Layer 6 of a small transformer language model trained on English Wikipedia (15 layers, counted from 0, width 96).
A neuron's activation on a vector x is GELU(gate . x) times (in . x), where the dot is the dot product.

Input weights of the MLP neurons that the questions are about. A number n stands for (n - 500) times 0.0023.
n2 gate: 472 578 511 654 308 687 567 569 446 441 380 431 648 621 489 444 348 393 547 752 540 554 565 659 407 606 486 347 622 486 430 594 529 321 390 447 496 533 418 434 659 410 377 259 436 449 718 397 519 605 321 452 443 347 616 533 507 518 417 587 497 493 477 721 724 296 733 368 600 372 540 274 579 528 482 463 587 645 543 401 584 419 473 724 715 804 383 626 623 623 400 545 575 390 342 618
n3 gate: 692 448 460 554 368 694 555 424 523 299 367 461 605 537 637 531 497 383 513 821 470 556 678 444 504 634 572 452 569 443 527 493 437 534 325 315 530 517 510 510 477 449 540 468 605 341 396 527 462 569 374 635 552 773 182 610 581 483 582 583 547 433 416 378 523 424 640 516 509 393 470 219 596 327 275 643 437 580 632 490 500 620 643 606 406 609 597 514 500 503 443 571 536 540 530 458
n4 gate: 403 788 593 472 632 576 624 412 372 593 493 477 463 482 670 560 328 457 562 758 569 565 555 372 750 541 554 545 580 483 578 445 347 756 307 346 384 459 276 530 391 470 533 475 514 558 540 504 359 489 233 406 464 591 408 555 306 612 427 515 629 628 384 658 562 451 764 399 733 367 515 370 416 472 504 338 802 456 507 751 485 357 554 573 533 500 485 440 403 636 366 541 721 366 431 376
n12 gate: 646 476 374 445 496 317 538 429 525 683 601 526 493 604 405 478 479 583 613 573 412 697 493 642 526 353 430 485 264 527 471 610 433 737 561 277 472 432 339 389 334 654 730 556 370 454 287 489 467 606 569 578 587 435 521 328 554 522 846 489 395 713 620 489 631 544 770 545 379 697 619 477 380 651 546 493 529 461 705 586 586 403 582 652 364 514 418 344 568 504 594 600 525 568 345 642
n29 gate: 542 465 507 415 565 607 408 624 659 619 522 621 327 569 628 460 366 429 643 353 568 578 472 405 643 341 452 564 487 649 267 333 445 500 580 327 708 520 503 563 412 679 585 372 639 575 397 540 288 389 550 388 529 591 728 609 433 417 545 507 341 557 290 651 546 419 457 526 550 464 444 463 754 560 562 473 411 690 490 510 415 589 435 477 549 343 474 520 653 561 523 768 458 424 636 621
n37 gate: 566 535 442 524 366 619 493 810 623 407 379 504 338 618 347 562 436 569 458 448 335 268 283 528 500 400 462 328 346 503 493 606 419 442 536 462 237 357 469 565 387 617 430 424 542 578 563 392 585 320 598 366 590 554 435 514 676 450 658 468 561 767 634 526 440 402 585 569 601 304 439 470 440 124 684 482 358 535 345 448 486 593 559 390 607 327 443 377 568 449 579 643 420 647 511 444
n42 gate: 714 414 552 591 689 543 366 457 511 585 511 523 500 537 313 399 558 710 428 582 493 403 435 424 577 585 450 384 640 703 670 791 352 366 511 500 370 471 593 813 493 635 543 379 608 529 625 393 564 453 414 310 528 430 454 628 385 600 341 628 590 616 561 359 518 403 686 721 434 328 463 669 551 321 511 388 434 281 511 730 485 454 622 533 471 199 379 441 616 466 507 675 364 611 572 607
n56 gate: 756 432 577 610 596 520 547 442 545 605 621 667 475 576 408 454 435 288 500 274 551 520 422 290 401 413 629 298 503 461 566 476 497 702 612 608 596 497 432 479 606 450 373 433 425 696 392 510 389 380 373 317 584 480 680 552 591 476 514 497 693 347 630 334 596 536 459 486 543 510 476 458 545 483 400 309 448 434 483 511 472 382 547 723 760 476 608 683 602 514 759 292 520 737 370 627
n66 gate: 295 376 577 524 536 536 654 579 471 533 405 393 319 343 470 537 406 663 626 511 428 464 558 533 550 387 422 411 221 761 338 504 525 548 522 447 640 507 660 321 554 284 439 426 407 666 632 522 545 256 407 654 532 261 307 453 390 706 417 493 528 566 549 447 547 483 337 496 679 540 310 584 446 455 547 374 438 594 590 538 547 652 527 771 376 792 522 456 600 348 552 289 514 394 313 447
n89 gate: 673 302 377 524 369 623 404 447 412 572 379 421 767 382 500 627 638 559 602 503 627 567 594 642 821 425 744 569 412 446 525 550 525 678 468 351 468 718 563 697 504 343 447 698 668 468 312 421 385 581 675 554 372 578 387 511 486 601 630 692 537 452 485 489 507 500 429 490 476 471 446 698 719 466 641 478 304 454 412 455 539 790 582 383 589 405 504 504 519 478 590 436 507 317 352 575
n93 gate: 520 527 528 550 434 565 493 434 559 359 551 489 504 696 418 689 545 551 669 605 534 459 405 493 212 451 490 393 424 589 535 587 555 614 489 575 431 258 627 437 559 446 441 514 586 507 507 489 569 510 796 573 595 470 116 525 507 500 321 374 388 477 584 723 455 497 723 309 649 392 328 367 483 520 528 336 503 552 289 566 469 622 587 618 420 462 454 706 459 764 472 625 606 725 397 606
n125 gate: 567 519 467 541 477 438 675 386 552 374 615 286 423 427 514 376 457 535 637 449 568 701 590 474 646 480 565 301 711 326 430 451 425 635 759 619 552 394 558 483 383 682 800 532 367 458 287 430 654 445 429 609 481 428 411 371 523 630 607 599 565 503 713 514 617 587 415 551 668 497 473 497 500 494 614 443 576 533 448 521 668 468 576 454 282 500 391 520 309 588 520 621 458 666 578 500
n128 gate: 473 527 629 435 655 598 774 532 362 395 589 592 524 404 492 557 548 325 718 364 614 614 361 500 733 456 606 529 425 398 496 576 784 467 53 492 437 480 492 641 460 520 385 718 578 579 410 544 620 516 451 594 601 386 458 448 670 730 263 468 489 469 433 454 587 542 596 367 844 388 432 570 528 550 199 626 392 520 456 387 452 322 483 365 356 417 548 317 530 435 403 344 170 371 737 609
n129 gate: 256 485 627 241 500 571 310 729 635 366 541 504 492 515 578 523 594 755 695 504 474 522 489 542 717 393 362 356 466 672 523 742 140 438 527 411 665 462 481 385 383 430 534 445 630 556 441 542 528 718 430 360 651 663 463 553 312 439 616 845 572 318 385 437 432 367 492 578 489 511 611 437 459 544 364 434 375 451 684 699 765 434 425 417 606 379 531 508 396 446 550 475 340 462 384 584
n136 gate: 450 421 448 592 500 467 560 405 584 567 471 589 690 459 670 380 548 446 580 554 518 471 718 643 570 270 547 673 768 549 563 368 453 669 682 557 525 688 572 467 609 862 565 661 554 270 561 292 595 409 541 500 375 749 426 729 578 585 525 482 552 362 538 408 405 678 562 543 695 714 730 411 351 334 445 477 474 544 464 408 427 593 435 493 393 544 223 541 691 432 507 635 608 545 456 485
n160 gate: 519 415 548 523 355 310 470 602 703 567 653 322 272 500 629 343 429 488 523 381 356 496 322 610 629 758 716 645 613 530 568 335 815 339 448 462 500 350 616 500 180 443 722 665 423 731 577 587 545 769 544 630 504 335 504 666 440 377 547 457 519 375 508 512 383 466 414 358 422 393 369 281 445 489 406 311 795 472 340 521 496 446 303 492 445 355 520 652 525 258 412 610 411 504 387 550
n2 in: 485 343 640 470 430 442 314 617 368 520 607 392 560 429 35 616 449 266 715 481 562 496 419 563 525 544 492 330 597 455 731 445 263 492 587 419 776 694 650 587 441 415 488 573 523 711 307 607 369 496 589 377 404 605 515 579 683 134 535 590 627 561 430 640 336 564 692 515 534 445 556 591 344 587 383 516 591 516 621 558 146 343 541 457 650 563 472 384 683 653 464 417 384 385 547 545
n3 in: 477 604 254 327 447 602 513 523 563 497 296 503 541 533 609 456 675 477 576 730 329 789 597 474 571 520 598 640 454 600 668 391 618 497 376 545 431 416 546 587 569 452 464 487 592 312 663 456 541 464 459 557 325 712 391 557 439 577 411 483 535 388 514 497 444 547 716 344 522 297 352 318 507 474 434 459 520 510 474 514 334 649 590 599 380 768 457 483 394 578 497 415 699 429 441 476
n4 in: 461 665 515 507 536 424 535 391 427 637 518 415 582 548 534 530 504 393 634 764 493 417 545 507 446 788 611 545 587 555 515 639 638 433 526 496 645 677 561 430 340 496 598 461 579 777 399 622 683 554 283 472 393 524 496 327 314 455 620 485 524 408 270 281 482 430 522 511 580 610 567 554 253 493 744 376 848 251 435 623 507 329 638 394 710 460 618 496 516 568 463 328 651 685 525 608
n12 in: 515 456 685 482 563 275 608 578 367 617 580 681 511 515 381 462 493 515 600 398 463 522 223 645 615 368 332 527 412 634 519 652 386 542 508 482 511 665 562 406 552 186 430 515 746 404 379 489 438 485 626 652 754 728 532 463 470 432 592 593 429 676 641 426 630 301 463 569 355 605 688 320 644 579 600 408 638 548 667 414 496 609 590 608 702 415 545 261 654 359 682 417 379 602 430 680
n29 in: 571 400 844 328 436 556 540 564 383 565 400 753 566 481 504 729 572 329 349 645 752 459 557 367 456 458 792 488 635 378 716 492 545 613 392 470 579 251 519 331 542 543 413 493 597 511 567 435 591 575 664 558 393 602 393 404 512 627 677 409 554 467 588 675 288 431 477 470 183 504 611 412 330 478 587 181 698 561 440 548 511 581 548 561 538 572 596 574 669 508 253 509 448 381 703 452
n37 in: 467 559 351 293 417 507 478 609 295 523 533 718 573 515 671 354 256 460 560 448 616 396 575 500 464 648 444 395 239 393 557 556 709 624 313 371 381 420 315 709 309 686 691 415 515 403 600 500 343 552 481 529 412 547 464 277 607 870 377 406 514 703 294 504 320 568 444 581 568 307 489 427 429 522 695 620 564 526 552 563 417 258 658 444 345 553 709 596 336 492 576 500 522 553 466 468
n42 in: 560 550 576 386 483 483 500 655 510 527 417 343 538 357 552 569 399 447 567 378 477 369 532 608 309 640 477 688 430 330 421 459 443 517 517 324 591 363 567 438 625 692 426 421 403 439 477 507 525 638 642 474 394 416 588 388 644 335 520 38 442 539 489 329 345 381 453 599 494 592 620 560 466 631 520 427 385 632 456 347 612 444 411 227 428 419 787 656 540 378 565 409 530 507 527 447
n56 in: 689 704 362 639 726 384 577 462 526 523 707 656 558 207 426 562 674 404 583 474 601 668 468 553 420 469 712 274 579 661 611 625 672 706 611 604 526 668 485 385 515 364 605 496 448 508 489 596 642 429 415 475 574 486 577 374 454 220 575 405 698 653 440 488 455 630 519 430 532 743 489 388 786 536 451 318 561 371 338 595 432 448 631 564 572 583 515 654 657 411 523 513 742 695 601 285
n66 in: 488 675 484 531 577 416 492 524 637 410 678 231 426 545 533 554 480 540 560 631 612 508 378 666 435 336 452 246 376 542 319 621 335 292 328 528 356 451 719 545 464 679 448 587 592 698 464 811 513 705 604 442 571 349 461 390 463 521 480 455 843 680 440 491 794 581 472 687 427 846 480 579 512 328 468 359 398 277 287 398 553 583 589 314 691 601 578 521 259 205 512 418 412 455 432 538
n89 in: 633 427 414 656 603 449 465 555 629 624 304 555 553 464 667 643 629 443 555 573 160 622 512 429 765 379 682 577 426 555 546 536 365 623 605 516 571 542 672 598 613 470 468 427 605 561 436 566 196 503 417 546 491 581 393 666 490 599 513 636 537 450 449 221 506 522 500 430 531 536 595 488 513 603 461 513 419 370 577 445 490 573 721 497 419 510 663 533 510 553 711 402 580 421 339 561
n93 in: 503 363 687 609 320 284 530 405 368 428 527 586 438 593 398 556 548 553 669 437 375 463 458 442 268 724 332 567 449 729 490 486 672 601 559 530 541 624 369 428 473 423 243 520 621 452 520 534 539 426 420 448 759 477 437 318 587 528 206 449 403 424 468 693 575 386 596 356 591 510 362 446 625 398 483 490 295 544 510 579 486 457 554 789 551 602 466 510 460 682 465 443 574 431 486 626
n125 in: 485 557 481 743 365 415 616 399 610 404 560 396 478 497 433 538 439 602 537 527 466 540 549 580 631 562 603 519 543 614 737 460 338 604 569 642 543 537 600 568 586 763 604 584 363 485 325 525 535 387 459 605 491 256 628 485 653 544 592 512 374 503 629 477 534 468 500 630 506 577 488 566 515 515 641 532 664 552 503 620 488 509 626 546 398 494 429 522 307 636 706 548 473 647 768 435
n128 in: 449 297 163 505 226 464 364 335 587 495 556 210 226 307 441 611 360 718 515 505 382 433 485 541 627 181 520 479 633 716 584 557 356 463 773 500 659 301 714 746 304 383 371 551 418 629 729 694 603 505 596 303 641 787 610 714 174 221 618 796 283 450 391 402 325 362 536 657 279 552 835 644 758 545 402 346 412 484 670 522 412 303 809 237 505 293 301 696 682 378 832 807 219 636 479 462
n129 in: 448 674 616 496 734 796 445 477 368 772 544 340 643 572 402 465 681 526 481 418 402 658 557 428 347 466 567 336 414 382 450 613 556 477 212 593 207 332 534 397 568 449 387 193 298 406 638 653 492 402 690 626 530 609 548 370 508 442 357 561 532 588 580 603 681 612 417 634 547 515 439 546 590 653 319 512 435 420 398 269 356 563 536 526 527 428 603 566 544 679 508 551 649 347 263 679
n136 in: 461 461 593 630 397 724 508 793 374 536 609 445 678 468 680 675 468 341 425 551 583 638 822 540 462 432 383 435 512 575 383 270 476 561 585 835 579 709 445 371 619 422 433 329 457 559 527 420 127 251 435 545 453 466 700 532 452 383 350 400 568 389 713 325 350 587 675 625 674 596 802 622 559 623 488 492 404 333 567 550 556 372 483 520 644 647 632 699 462 435 581 571 414 516 662 487
n160 in: 422 281 593 537 367 763 382 579 568 634 596 504 597 630 707 609 572 522 353 615 380 26 339 633 452 512 530 465 594 281 404 557 794 426 473 467 492 596 306 442 368 500 455 448 455 436 455 515 540 621 566 568 552 402 574 580 315 504 395 401 532 537 568 329 474 457 162 284 298 389 538 486 451 548 368 356 751 557 402 664 629 470 357 614 500 307 546 620 444 414 376 564 481 588 636 576

Each question shows a token from some text and the vector x that enters the MLP there. A number n stands for (n - 500) times 0.0055.

"ts": 419 505 560 564 399 570 485 665 419 475 362 524 438 526 321 425 516 437 510 501 386 335 715 322 640 619 278 432 622 504 458 357 399 535 544 689 598 538 496 580 437 549 393 276 540 376 545 480 550 502 736 567 466 498 677 361 424 252 542 633 328 451 557 486 471 412 511 508 371 487 376 592 580 650 459 671 466 584 405 465 417 450 651 437 466 518 488 539 355 420 429 309 746 270 573 387
The most active neuron and its activation: n2, at about 0.97

" 1934": 391 682 393 517 620 346 543 291 703 472 292 393 381 513 297 518 659 526 445 368 621 435 422 386 522 465 455 554 398 534 575 514 640 618 583 450 452 502 607 375 598 557 402 510 432 380 526 611 334 459 467 760 447 610 591 588 546 367 593 414 521 527 536 414 384 526 541 496 226 449 664 884 503 581 603 677 646 684 413 575 583 381 364 413 637 549 520 469 409 403 528 430 521 341 433 363
Which three neurons fire most, strongest first? n37, n160, n136

"=": 468 605 575 427 530 408 443 396 397 527 420 363 403 594 459 432 525 662 314 572 453 559 466 462 494 207 325 534 528 551 590 499 717 482 350 586 398 588 361 453 569 669 556 309 615 561 480 741 745 560 602 685 477 461 627 566 587 557 602 381 517 305 347 441 283 471 556 492 379 708 434 333 390 563 584 637 489 514 433 471 387 312 543 619 505 560 553 433 392 491 565 267 566 534 599 413
The most active neuron and its activation: n2, at about 0.19

"lic": 387 516 417 662 297 539 322 401 709 586 80 457 627 388 261 466 658 557 492 437 412 355 553 386 605 382 453 407 460 506 495 592 479 597 550 467 466 447 606 516 569 376 453 459 533 410 626 662 533 641 600 487 444 393 497 382 465 356 429 397 604 472 634 492 586 392 486 724 638 409 475 352 444 795 539 717 477 440 436 459 629 400 550 555 500 333 676 566 418 504 373 422 507 441 472 413
Which three neurons fire most, strongest first? n129, n89, n42

" the": 507 621 463 421 487 438 419 326 458 519 391 424 674 436 440 471 480 465 430 506 498 431 537 486 492 438 461 498 560 472 487 501 627 328 667 586 550 473 398 497 539 617 467 557 513 697 560 532 623 423 667 549 444 564 438 580 632 540 580 540 539 568 405 654 522 391 597 634 384 486 791 627 595 905 575 546 477 611 566 598 511 347 566 593 509 507 545 545 323 502 635 372 581 491 543 426
The most active neuron and its activation: n2, at about 0.21

" Bl": 511 564 448 470 433 375 417 547 402 537 445 465 491 483 537 330 439 395 383 376 536 386 506 395 704 459 434 356 626 367 446 716 723 287 468 535 420 513 592 486 611 413 352 688 432 427 571 731 581 494 461 629 438 520 488 733 532 312 519 513 533 542 514 480 459 340 480 606 491 377 532 806 530 508 490 500 557 499 503 410 416 437 511 486 406 564 652 477 284 514 498 355 639 487 476 561
Which neuron lights up most? n128

"ire": 548 583 503 473 419 505 431 317 657 502 161 404 459 598 641 627 542 440 454 359 407 374 314 448 433 498 452 594 532 357 596 564 455 418 712 460 507 658 396 413 559 379 413 384 523 442 603 699 726 477 528 439 651 440 739 549 515 535 506 520 580 598 592 507 531 431 505 387 493 530 573 474 477 737 533 663 618 532 630 395 458 477 863 433 479 480 318 602 478 321 441 285 502 531 560 509
Which neuron lights up most? n136

" of": 381 538 380 539 601 457 357 453 434 370 471 447 556 650 435 507 410 576 422 466 444 319 571 536 461 353 455 623 569 523 475 466 566 526 598 466 619 541 525 599 528 571 432 601 464 475 571 657 578 417 723 625 388 459 502 406 459 400 557 476 566 470 475 407 427 443 547 550 555 516 506 622 581 702 647 682 413 680 531 659 438 387 633 366 543 536 612 546 225 541 523 503 622 545 457 406
Which neuron lights up most? n29

"w": 425 656 427 592 482 330 419 404 375 448 734 542 548 548 399 424 601 597 569 450 524 473 519 479 600 400 401 571 436 418 602 458 437 430 552 457 345 562 684 480 561 617 373 304 502 557 650 713 574 406 598 380 577 541 560 619 618 460 416 481 799 437 423 480 364 276 426 629 567 526 303 526 544 476 492 515 623 272 518 421 624 338 734 759 518 521 548 478 304 504 602 389 593 678 587 474
Which neuron lights up most? n56

" non": 352 573 405 479 488 389 382 497 308 599 480 356 632 635 563 398 617 474 410 590 545 576 445 375 631 452 506 589 481 602 660 564 541 565 553 591 708 473 495 457 533 437 515 625 454 550 737 599 538 458 574 544 563 547 703 560 603 414 540 384 700 235 533 640 507 516 686 568 415 498 592 727 465 578 528 805 468 218 451 419 470 544 462 426 451 474 423 543 350 629 523 465 411 550 413 316
The two highest activations, in order: n136, n160

" acc": 396 549 446 598 465 508 300 341 565 570 449 465 363 578 384 570 454 529 398 501 501 460 372 494 494 394 452 456 665 439 402 562 533 442 526 444 698 528 569 608 421 637 350 496 477 523 771 509 400 407 562 616 617 738 562 516 714 489 490 395 556 576 490 432 319 223 536 646 529 475 569 782 456 598 663 707 295 560 430 390 448 451 631 533 248 564 323 548 470 327 385 480 553 604 391 545
The two highest activations, in order: n42, n37

"age": 405 626 603 492 497 507 533 523 541 516 340 523 504 627 570 610 311 498 398 476 445 349 568 393 534 556 320 670 650 299 560 512 509 523 556 444 721 582 631 656 505 543 457 360 683 436 566 546 594 433 667 482 534 512 577 351 279 324 530 485 396 664 491 512 338 482 376 460 287 556 543 470 550 626 507 748 626 621 545 473 169 350 475 371 602 470 385 615 343 420 532 347 570 410 637 411
Which neuron lights up most? n29

" enl": 416 638 538 571 346 590 491 529 500 568 381 224 572 621 414 353 355 456 292 403 475 429 339 530 478 444 479 575 730 389 497 709 634 450 639 545 451 543 616 475 546 745 380 434 542 388 586 552 390 553 525 535 506 587 549 552 618 312 374 712 452 379 321 613 395 292 360 681 451 580 412 735 565 516 583 769 542 400 415 477 316 421 583 598 376 606 535 446 441 460 474 452 325 544 517 529
The most active neuron and its activation: n2, at about 1.2

"ge": 501 661 393 440 495 570 496 628 599 568 443 604 295 611 586 557 307 538 517 549 591 576 635 475 596 543 353 556 597 259 588 369 445 507 687 638 686 432 519 510 577 702 275 294 636 546 554 444 562 559 549 485 414 449 683 441 513 353 562 596 469 437 439 486 539 497 518 433 441 484 585 622 505 662 549 761 641 662 583 492 462 294 610 505 594 391 534 680 354 511 352 371 514 410 446 463
Which three neurons fire most, strongest first? n2, n29, n4

" Pet": 571 666 475 454 462 518 410 527 460 397 368 532 768 382 584 412 418 505 475 517 354 630 663 469 783 481 469 471 636 393 466 510 500 386 557 545 510 520 496 463 685 504 466 730 610 483 519 808 445 458 509 474 624 475 602 641 569 398 371 321 532 435 564 568 315 395 500 479 289 414 688 725 430 471 488 650 450 438 438 446 479 471 621 565 375 564 483 441 328 378 437 414 563 394 502 450
Which three neurons fire most, strongest first? n89, n136, n3

"ota": 517 739 487 505 510 502 409 552 609 477 311 590 371 657 340 554 583 599 607 555 335 560 586 501 551 443 476 669 489 353 599 388 452 519 806 646 579 612 531 325 516 419 427 434 468 517 577 557 559 511 632 621 417 361 492 493 385 351 477 436 394 571 526 396 459 470 631 445 290 455 746 619 416 546 517 896 518 646 420 445 619 485 685 570 495 404 619 519 389 412 513 477 600 378 671 511
Which three neurons fire most, strongest first? n66, n12, n37

" development": 412 627 330 419 486 358 512 334 646 579 416 313 552 555 534 451 422 483 555 476 552 540 425 270 540 433 265 590 535 276 368 771 416 529 536 467 500 547 539 467 461 444 374 491 534 417 617 600 551 521 489 551 396 535 660 359 547 408 446 487 357 441 383 527 565 439 408 553 308 518 687 692 509 737 476 771 539 529 381 431 243 417 600 381 497 576 422 597 381 492 411 457 414 500 366 319
Which neuron lights up most? n29

"se": 312 586 252 480 468 569 452 578 520 536 273 616 282 603 670 643 470 552 521 625 484 464 511 431 652 565 426 600 547 432 604 288 554 488 646 576 566 611 544 479 507 491 342 332 533 495 679 469 617 628 507 635 433 364 627 409 577 411 566 645 455 542 475 656 370 529 498 454 303 483 609 613 429 683 518 680 699 555 525 452 410 356 672 455 543 423 512 650 325 471 583 368 521 504 543 567
Which three neurons fire most, strongest first? n160, n66, n12

" In": 300 557 575 526 590 280 516 407 316 483 433 523 574 605 471 505 528 536 613 657 469 495 465 461 514 330 427 560 627 493 372 698 700 412 455 555 601 489 432 616 535 562 348 643 649 452 575 455 583 621 696 607 591 522 547 602 478 404 384 413 534 477 459 572 564 356 565 489 450 468 670 486 527 591 468 780 383 560 330 544 677 432 586 478 443 601 473 575 262 566 482 428 534 505 616 431
Which neuron lights up most? n93

" million": 555 534 492 529 496 476 661 301 528 336 332 473 562 502 566 403 552 568 359 476 719 436 474 366 462 527 254 534 592 560 546 281 549 704 646 523 598 507 575 340 556 448 467 625 427 520 560 700 450 413 560 680 387 620 590 638 520 516 492 539 460 620 429 567 526 395 486 579 361 390 727 679 455 560 556 686 648 626 413 413 558 369 582 519 546 562 367 622 297 551 555 411 389 317 462 360
The two highest activations, in order: n125, n136

"Be": 493 622 426 623 406 388 610 444 366 500 398 577 398 395 681 425 295 522 418 569 572 354 461 387 501 455 406 453 454 426 522 719 751 504 685 458 698 476 469 352 595 443 268 559 591 393 616 683 731 557 574 510 591 460 414 798 648 426 346 602 504 621 482 593 654 430 584 456 429 451 610 580 482 480 481 543 519 365 372 461 428 466 577 563 425 446 510 570 352 420 510 367 471 318 687 404
Which neuron lights up most? n128

" and": 507 648 393 463 512 580 500 420 405 499 447 401 454 472 639 434 518 513 427 454 380 469 478 342 424 394 517 647 517 426 473 501 587 469 585 569 611 494 414 607 587 451 468 415 490 389 697 673 603 419 580 590 524 524 467 447 693 192 581 400 580 504 399 526 275 357 423 526 445 642 544 532 553 668 641 616 473 597 540 641 358 444 519 598 494 622 338 455 276 496 482 444 544 221 595 483
Which neuron lights up most? n66

"ition": 397 679 288 529 420 394 479 354 587 394 349 457 621 507 467 546 324 587 548 482 394 345 654 479 490 424 304 593 526 385 414 564 433 417 588 564 598 510 532 390 584 567 447 337 532 467 600 624 624 353 529 515 342 483 687 312 400 290 382 446 534 534 435 192 615 453 400 519 357 472 594 559 519 653 396 754 603 757 436 459 406 402 617 382 450 474 385 503 388 287 336 388 583 343 410 339
The two highest activations, in order: n29, n66

"-": 160 488 562 378 470 330 443 477 409 624 657 488 399 548 510 538 564 449 445 534 470 309 420 403 462 422 268 642 609 526 528 600 370 536 585 503 622 544 479 544 590 409 489 516 629 462 710 705 559 459 572 434 584 626 494 518 569 259 731 460 278 428 561 443 443 517 550 517 211 493 461 621 488 542 481 684 579 295 438 399 525 527 428 527 397 425 579 417 325 624 571 390 531 502 640 369
Which neuron lights up most? n37

"est": 458 648 387 435 494 395 616 385 479 365 559 579 487 567 384 510 524 347 433 563 447 368 448 478 619 396 520 396 631 469 536 555 491 488 661 548 607 529 569 467 448 559 316 516 477 486 636 585 496 608 651 466 474 556 595 395 482 492 406 414 536 480 573 382 485 410 432 556 635 399 670 445 558 606 439 734 572 682 493 477 464 251 531 589 585 497 396 599 231 354 437 393 527 489 442 386
Which neuron lights up most? n128

" from": 390 484 630 391 587 584 510 367 548 451 563 496 413 501 531 553 603 552 431 399 656 579 538 423 332 620 280 615 611 488 392 442 740 489 530 423 685 428 574 503 634 298 401 584 455 400 607 455 588 420 701 624 462 391 385 532 373 380 418 427 419 568 358 699 402 261 624 678 480 559 570 530 512 655 596 681 367 736 509 599 431 318 667 418 587 560 636 507 386 673 609 512 538 487 560 435
Which neuron lights up most? n93

" fund": 514 634 421 388 580 466 403 333 530 565 437 434 662 653 553 504 528 561 375 422 459 633 496 434 526 496 431 561 606 561 438 654 544 550 579 385 772 545 638 364 473 440 344 608 624 462 643 607 426 472 585 743 599 546 546 549 658 402 538 464 463 608 427 403 418 251 483 614 480 387 600 544 442 642 538 727 584 519 369 344 277 438 654 420 439 557 291 572 417 375 446 493 489 553 258 277
Which neuron lights up most? n3

" Sk": 513 672 384 503 479 583 352 559 568 628 460 539 567 561 402 377 506 442 319 409 408 522 599 467 747 530 417 407 667 293 543 574 560 491 459 544 496 513 627 596 609 689 345 614 561 489 517 729 552 553 452 539 481 512 537 568 529 378 510 369 391 590 511 513 570 373 418 542 462 254 573 764 478 509 543 667 410 505 423 407 715 357 520 626 452 571 556 372 299 577 540 402 514 483 530 367
Which neuron lights up most? n42

"ef": 351 516 452 704 602 397 274 425 395 711 379 479 403 510 271 503 643 539 360 540 325 212 620 405 649 520 428 529 685 513 408 542 676 457 569 480 470 511 570 311 520 628 441 543 675 311 670 580 475 520 555 361 518 629 626 358 562 420 481 374 700 454 576 557 489 273 450 518 656 625 518 390 527 613 448 563 582 517 558 381 716 508 607 396 395 449 491 576 408 515 363 416 433 616 392 486
Which neuron lights up most? n42

" was": 423 572 431 449 487 496 461 344 513 378 431 444 367 389 334 410 578 667 583 340 386 585 476 506 431 425 352 598 510 439 548 510 679 508 600 563 680 519 484 617 435 678 311 568 584 507 564 617 457 622 593 512 498 546 682 761 533 418 557 550 569 509 546 636 306 287 555 578 263 671 593 464 491 661 517 659 384 397 326 505 376 515 477 648 623 577 567 628 305 544 597 554 454 382 645 402
The most active neuron and its activation: n37, at about 0.24

",": 474 504 448 581 503 454 546 413 432 438 295 402 467 509 367 479 525 383 532 561 409 463 658 618 406 370 578 591 496 515 642 575 607 464 511 568 648 626 360 449 638 639 558 425 566 422 508 593 407 524 577 581 478 475 524 709 613 326 600 501 513 481 448 621 397 369 469 523 479 505 662 656 496 645 589 592 436 665 447 706 407 303 539 407 474 528 420 661 280 472 514 427 582 412 559 340
The two highest activations, in order: n136, n2

" (": 141 370 616 343 445 377 533 414 475 389 477 516 352 508 464 481 433 495 380 514 528 438 535 345 449 376 469 466 527 399 656 617 585 513 523 563 677 488 562 481 706 500 453 623 630 592 501 623 460 453 612 390 470 679 527 502 597 279 531 564 474 530 144 565 344 426 500 523 382 346 385 584 512 619 584 745 471 570 406 549 338 408 578 499 435 526 478 551 339 509 634 529 550 450 525 372
The most active neuron and its activation: n29, at about 1

"'": 449 309 411 479 630 502 411 531 472 687 404 405 199 596 681 390 611 547 581 424 488 332 649 326 489 434 500 597 596 409 572 469 388 616 690 535 635 543 531 343 504 500 423 680 493 478 450 655 641 412 504 609 450 519 548 445 593 518 503 462 529 615 347 556 548 564 329 418 341 403 615 543 633 723 564 526 495 539 419 444 439 585 621 523 436 486 454 531 296 579 605 531 613 262 426 362
Which neuron lights up most? n89

"nal": 338 711 218 489 455 637 492 639 527 509 386 549 458 495 401 522 413 514 467 587 588 504 497 369 605 416 511 533 659 474 563 280 443 544 690 517 430 493 562 562 648 445 404 543 481 552 626 433 471 723 642 640 516 396 658 369 632 363 413 470 492 300 505 671 345 532 477 386 436 548 618 497 571 660 455 815 540 466 528 506 420 346 539 419 619 448 327 531 289 450 440 447 628 548 453 500
Which neuron lights up most? n2

" to": 339 566 488 320 463 509 457 354 583 569 512 453 337 555 430 488 438 648 440 447 481 291 677 551 373 473 352 725 636 529 649 575 732 455 502 384 604 497 418 614 640 456 422 414 367 435 543 531 600 444 782 673 562 477 623 537 520 399 502 485 580 504 393 584 637 398 632 662 510 524 607 621 599 666 581 571 479 630 475 584 575 544 543 341 492 614 365 482 304 505 487 524 661 501 571 441
Which neuron lights up most? n89

" at": 367 542 348 447 575 432 474 266 590 561 499 455 510 568 425 423 446 590 505 515 404 366 588 404 470 474 531 725 596 570 505 488 727 573 509 578 692 329 652 503 499 554 435 510 413 474 546 558 557 444 710 605 486 474 466 501 500 401 521 495 573 745 444 694 627 375 634 567 491 435 638 733 525 602 564 778 424 549 463 638 513 340 665 653 516 650 551 616 333 687 520 575 517 363 506 413
Which neuron lights up most? n93

" pet": 597 651 424 511 629 498 486 537 510 460 285 496 744 519 614 371 409 580 519 475 408 494 732 504 624 522 479 472 615 572 502 452 482 371 623 532 560 502 572 554 648 435 416 773 517 474 610 513 340 393 591 524 508 586 591 525 468 338 510 301 587 333 521 520 432 242 442 482 249 481 646 628 511 447 484 660 489 381 422 377 227 422 579 523 422 436 513 510 298 352 509 507 583 548 355 428
Which three neurons fire most, strongest first? n136, n89, n3

"rec": 303 524 328 716 389 393 319 407 626 640 369 415 376 443 351 349 413 550 364 432 446 493 504 457 521 540 249 514 634 444 513 495 374 384 557 473 454 613 626 540 407 522 342 571 524 408 604 695 401 503 645 535 623 578 409 594 624 571 534 380 609 698 624 361 391 428 546 574 532 388 508 416 495 562 582 595 518 624 316 369 744 489 667 571 377 299 308 467 373 475 400 446 450 401 621 568
Which three neurons fire most, strongest first? n42, n125, n29

" census": 460 626 322 665 488 556 680 391 567 485 622 271 484 570 311 501 502 535 389 596 480 561 539 366 524 446 455 555 454 474 423 551 524 480 623 544 553 434 384 574 491 582 408 613 683 385 504 715 538 477 566 704 434 750 533 418 526 305 509 595 506 443 553 495 467 493 413 401 251 459 776 714 531 570 460 768 571 636 431 539 187 453 610 648 303 518 495 580 419 555 402 435 592 536 292 379
The most active neuron and its activation: n3, at about 2.7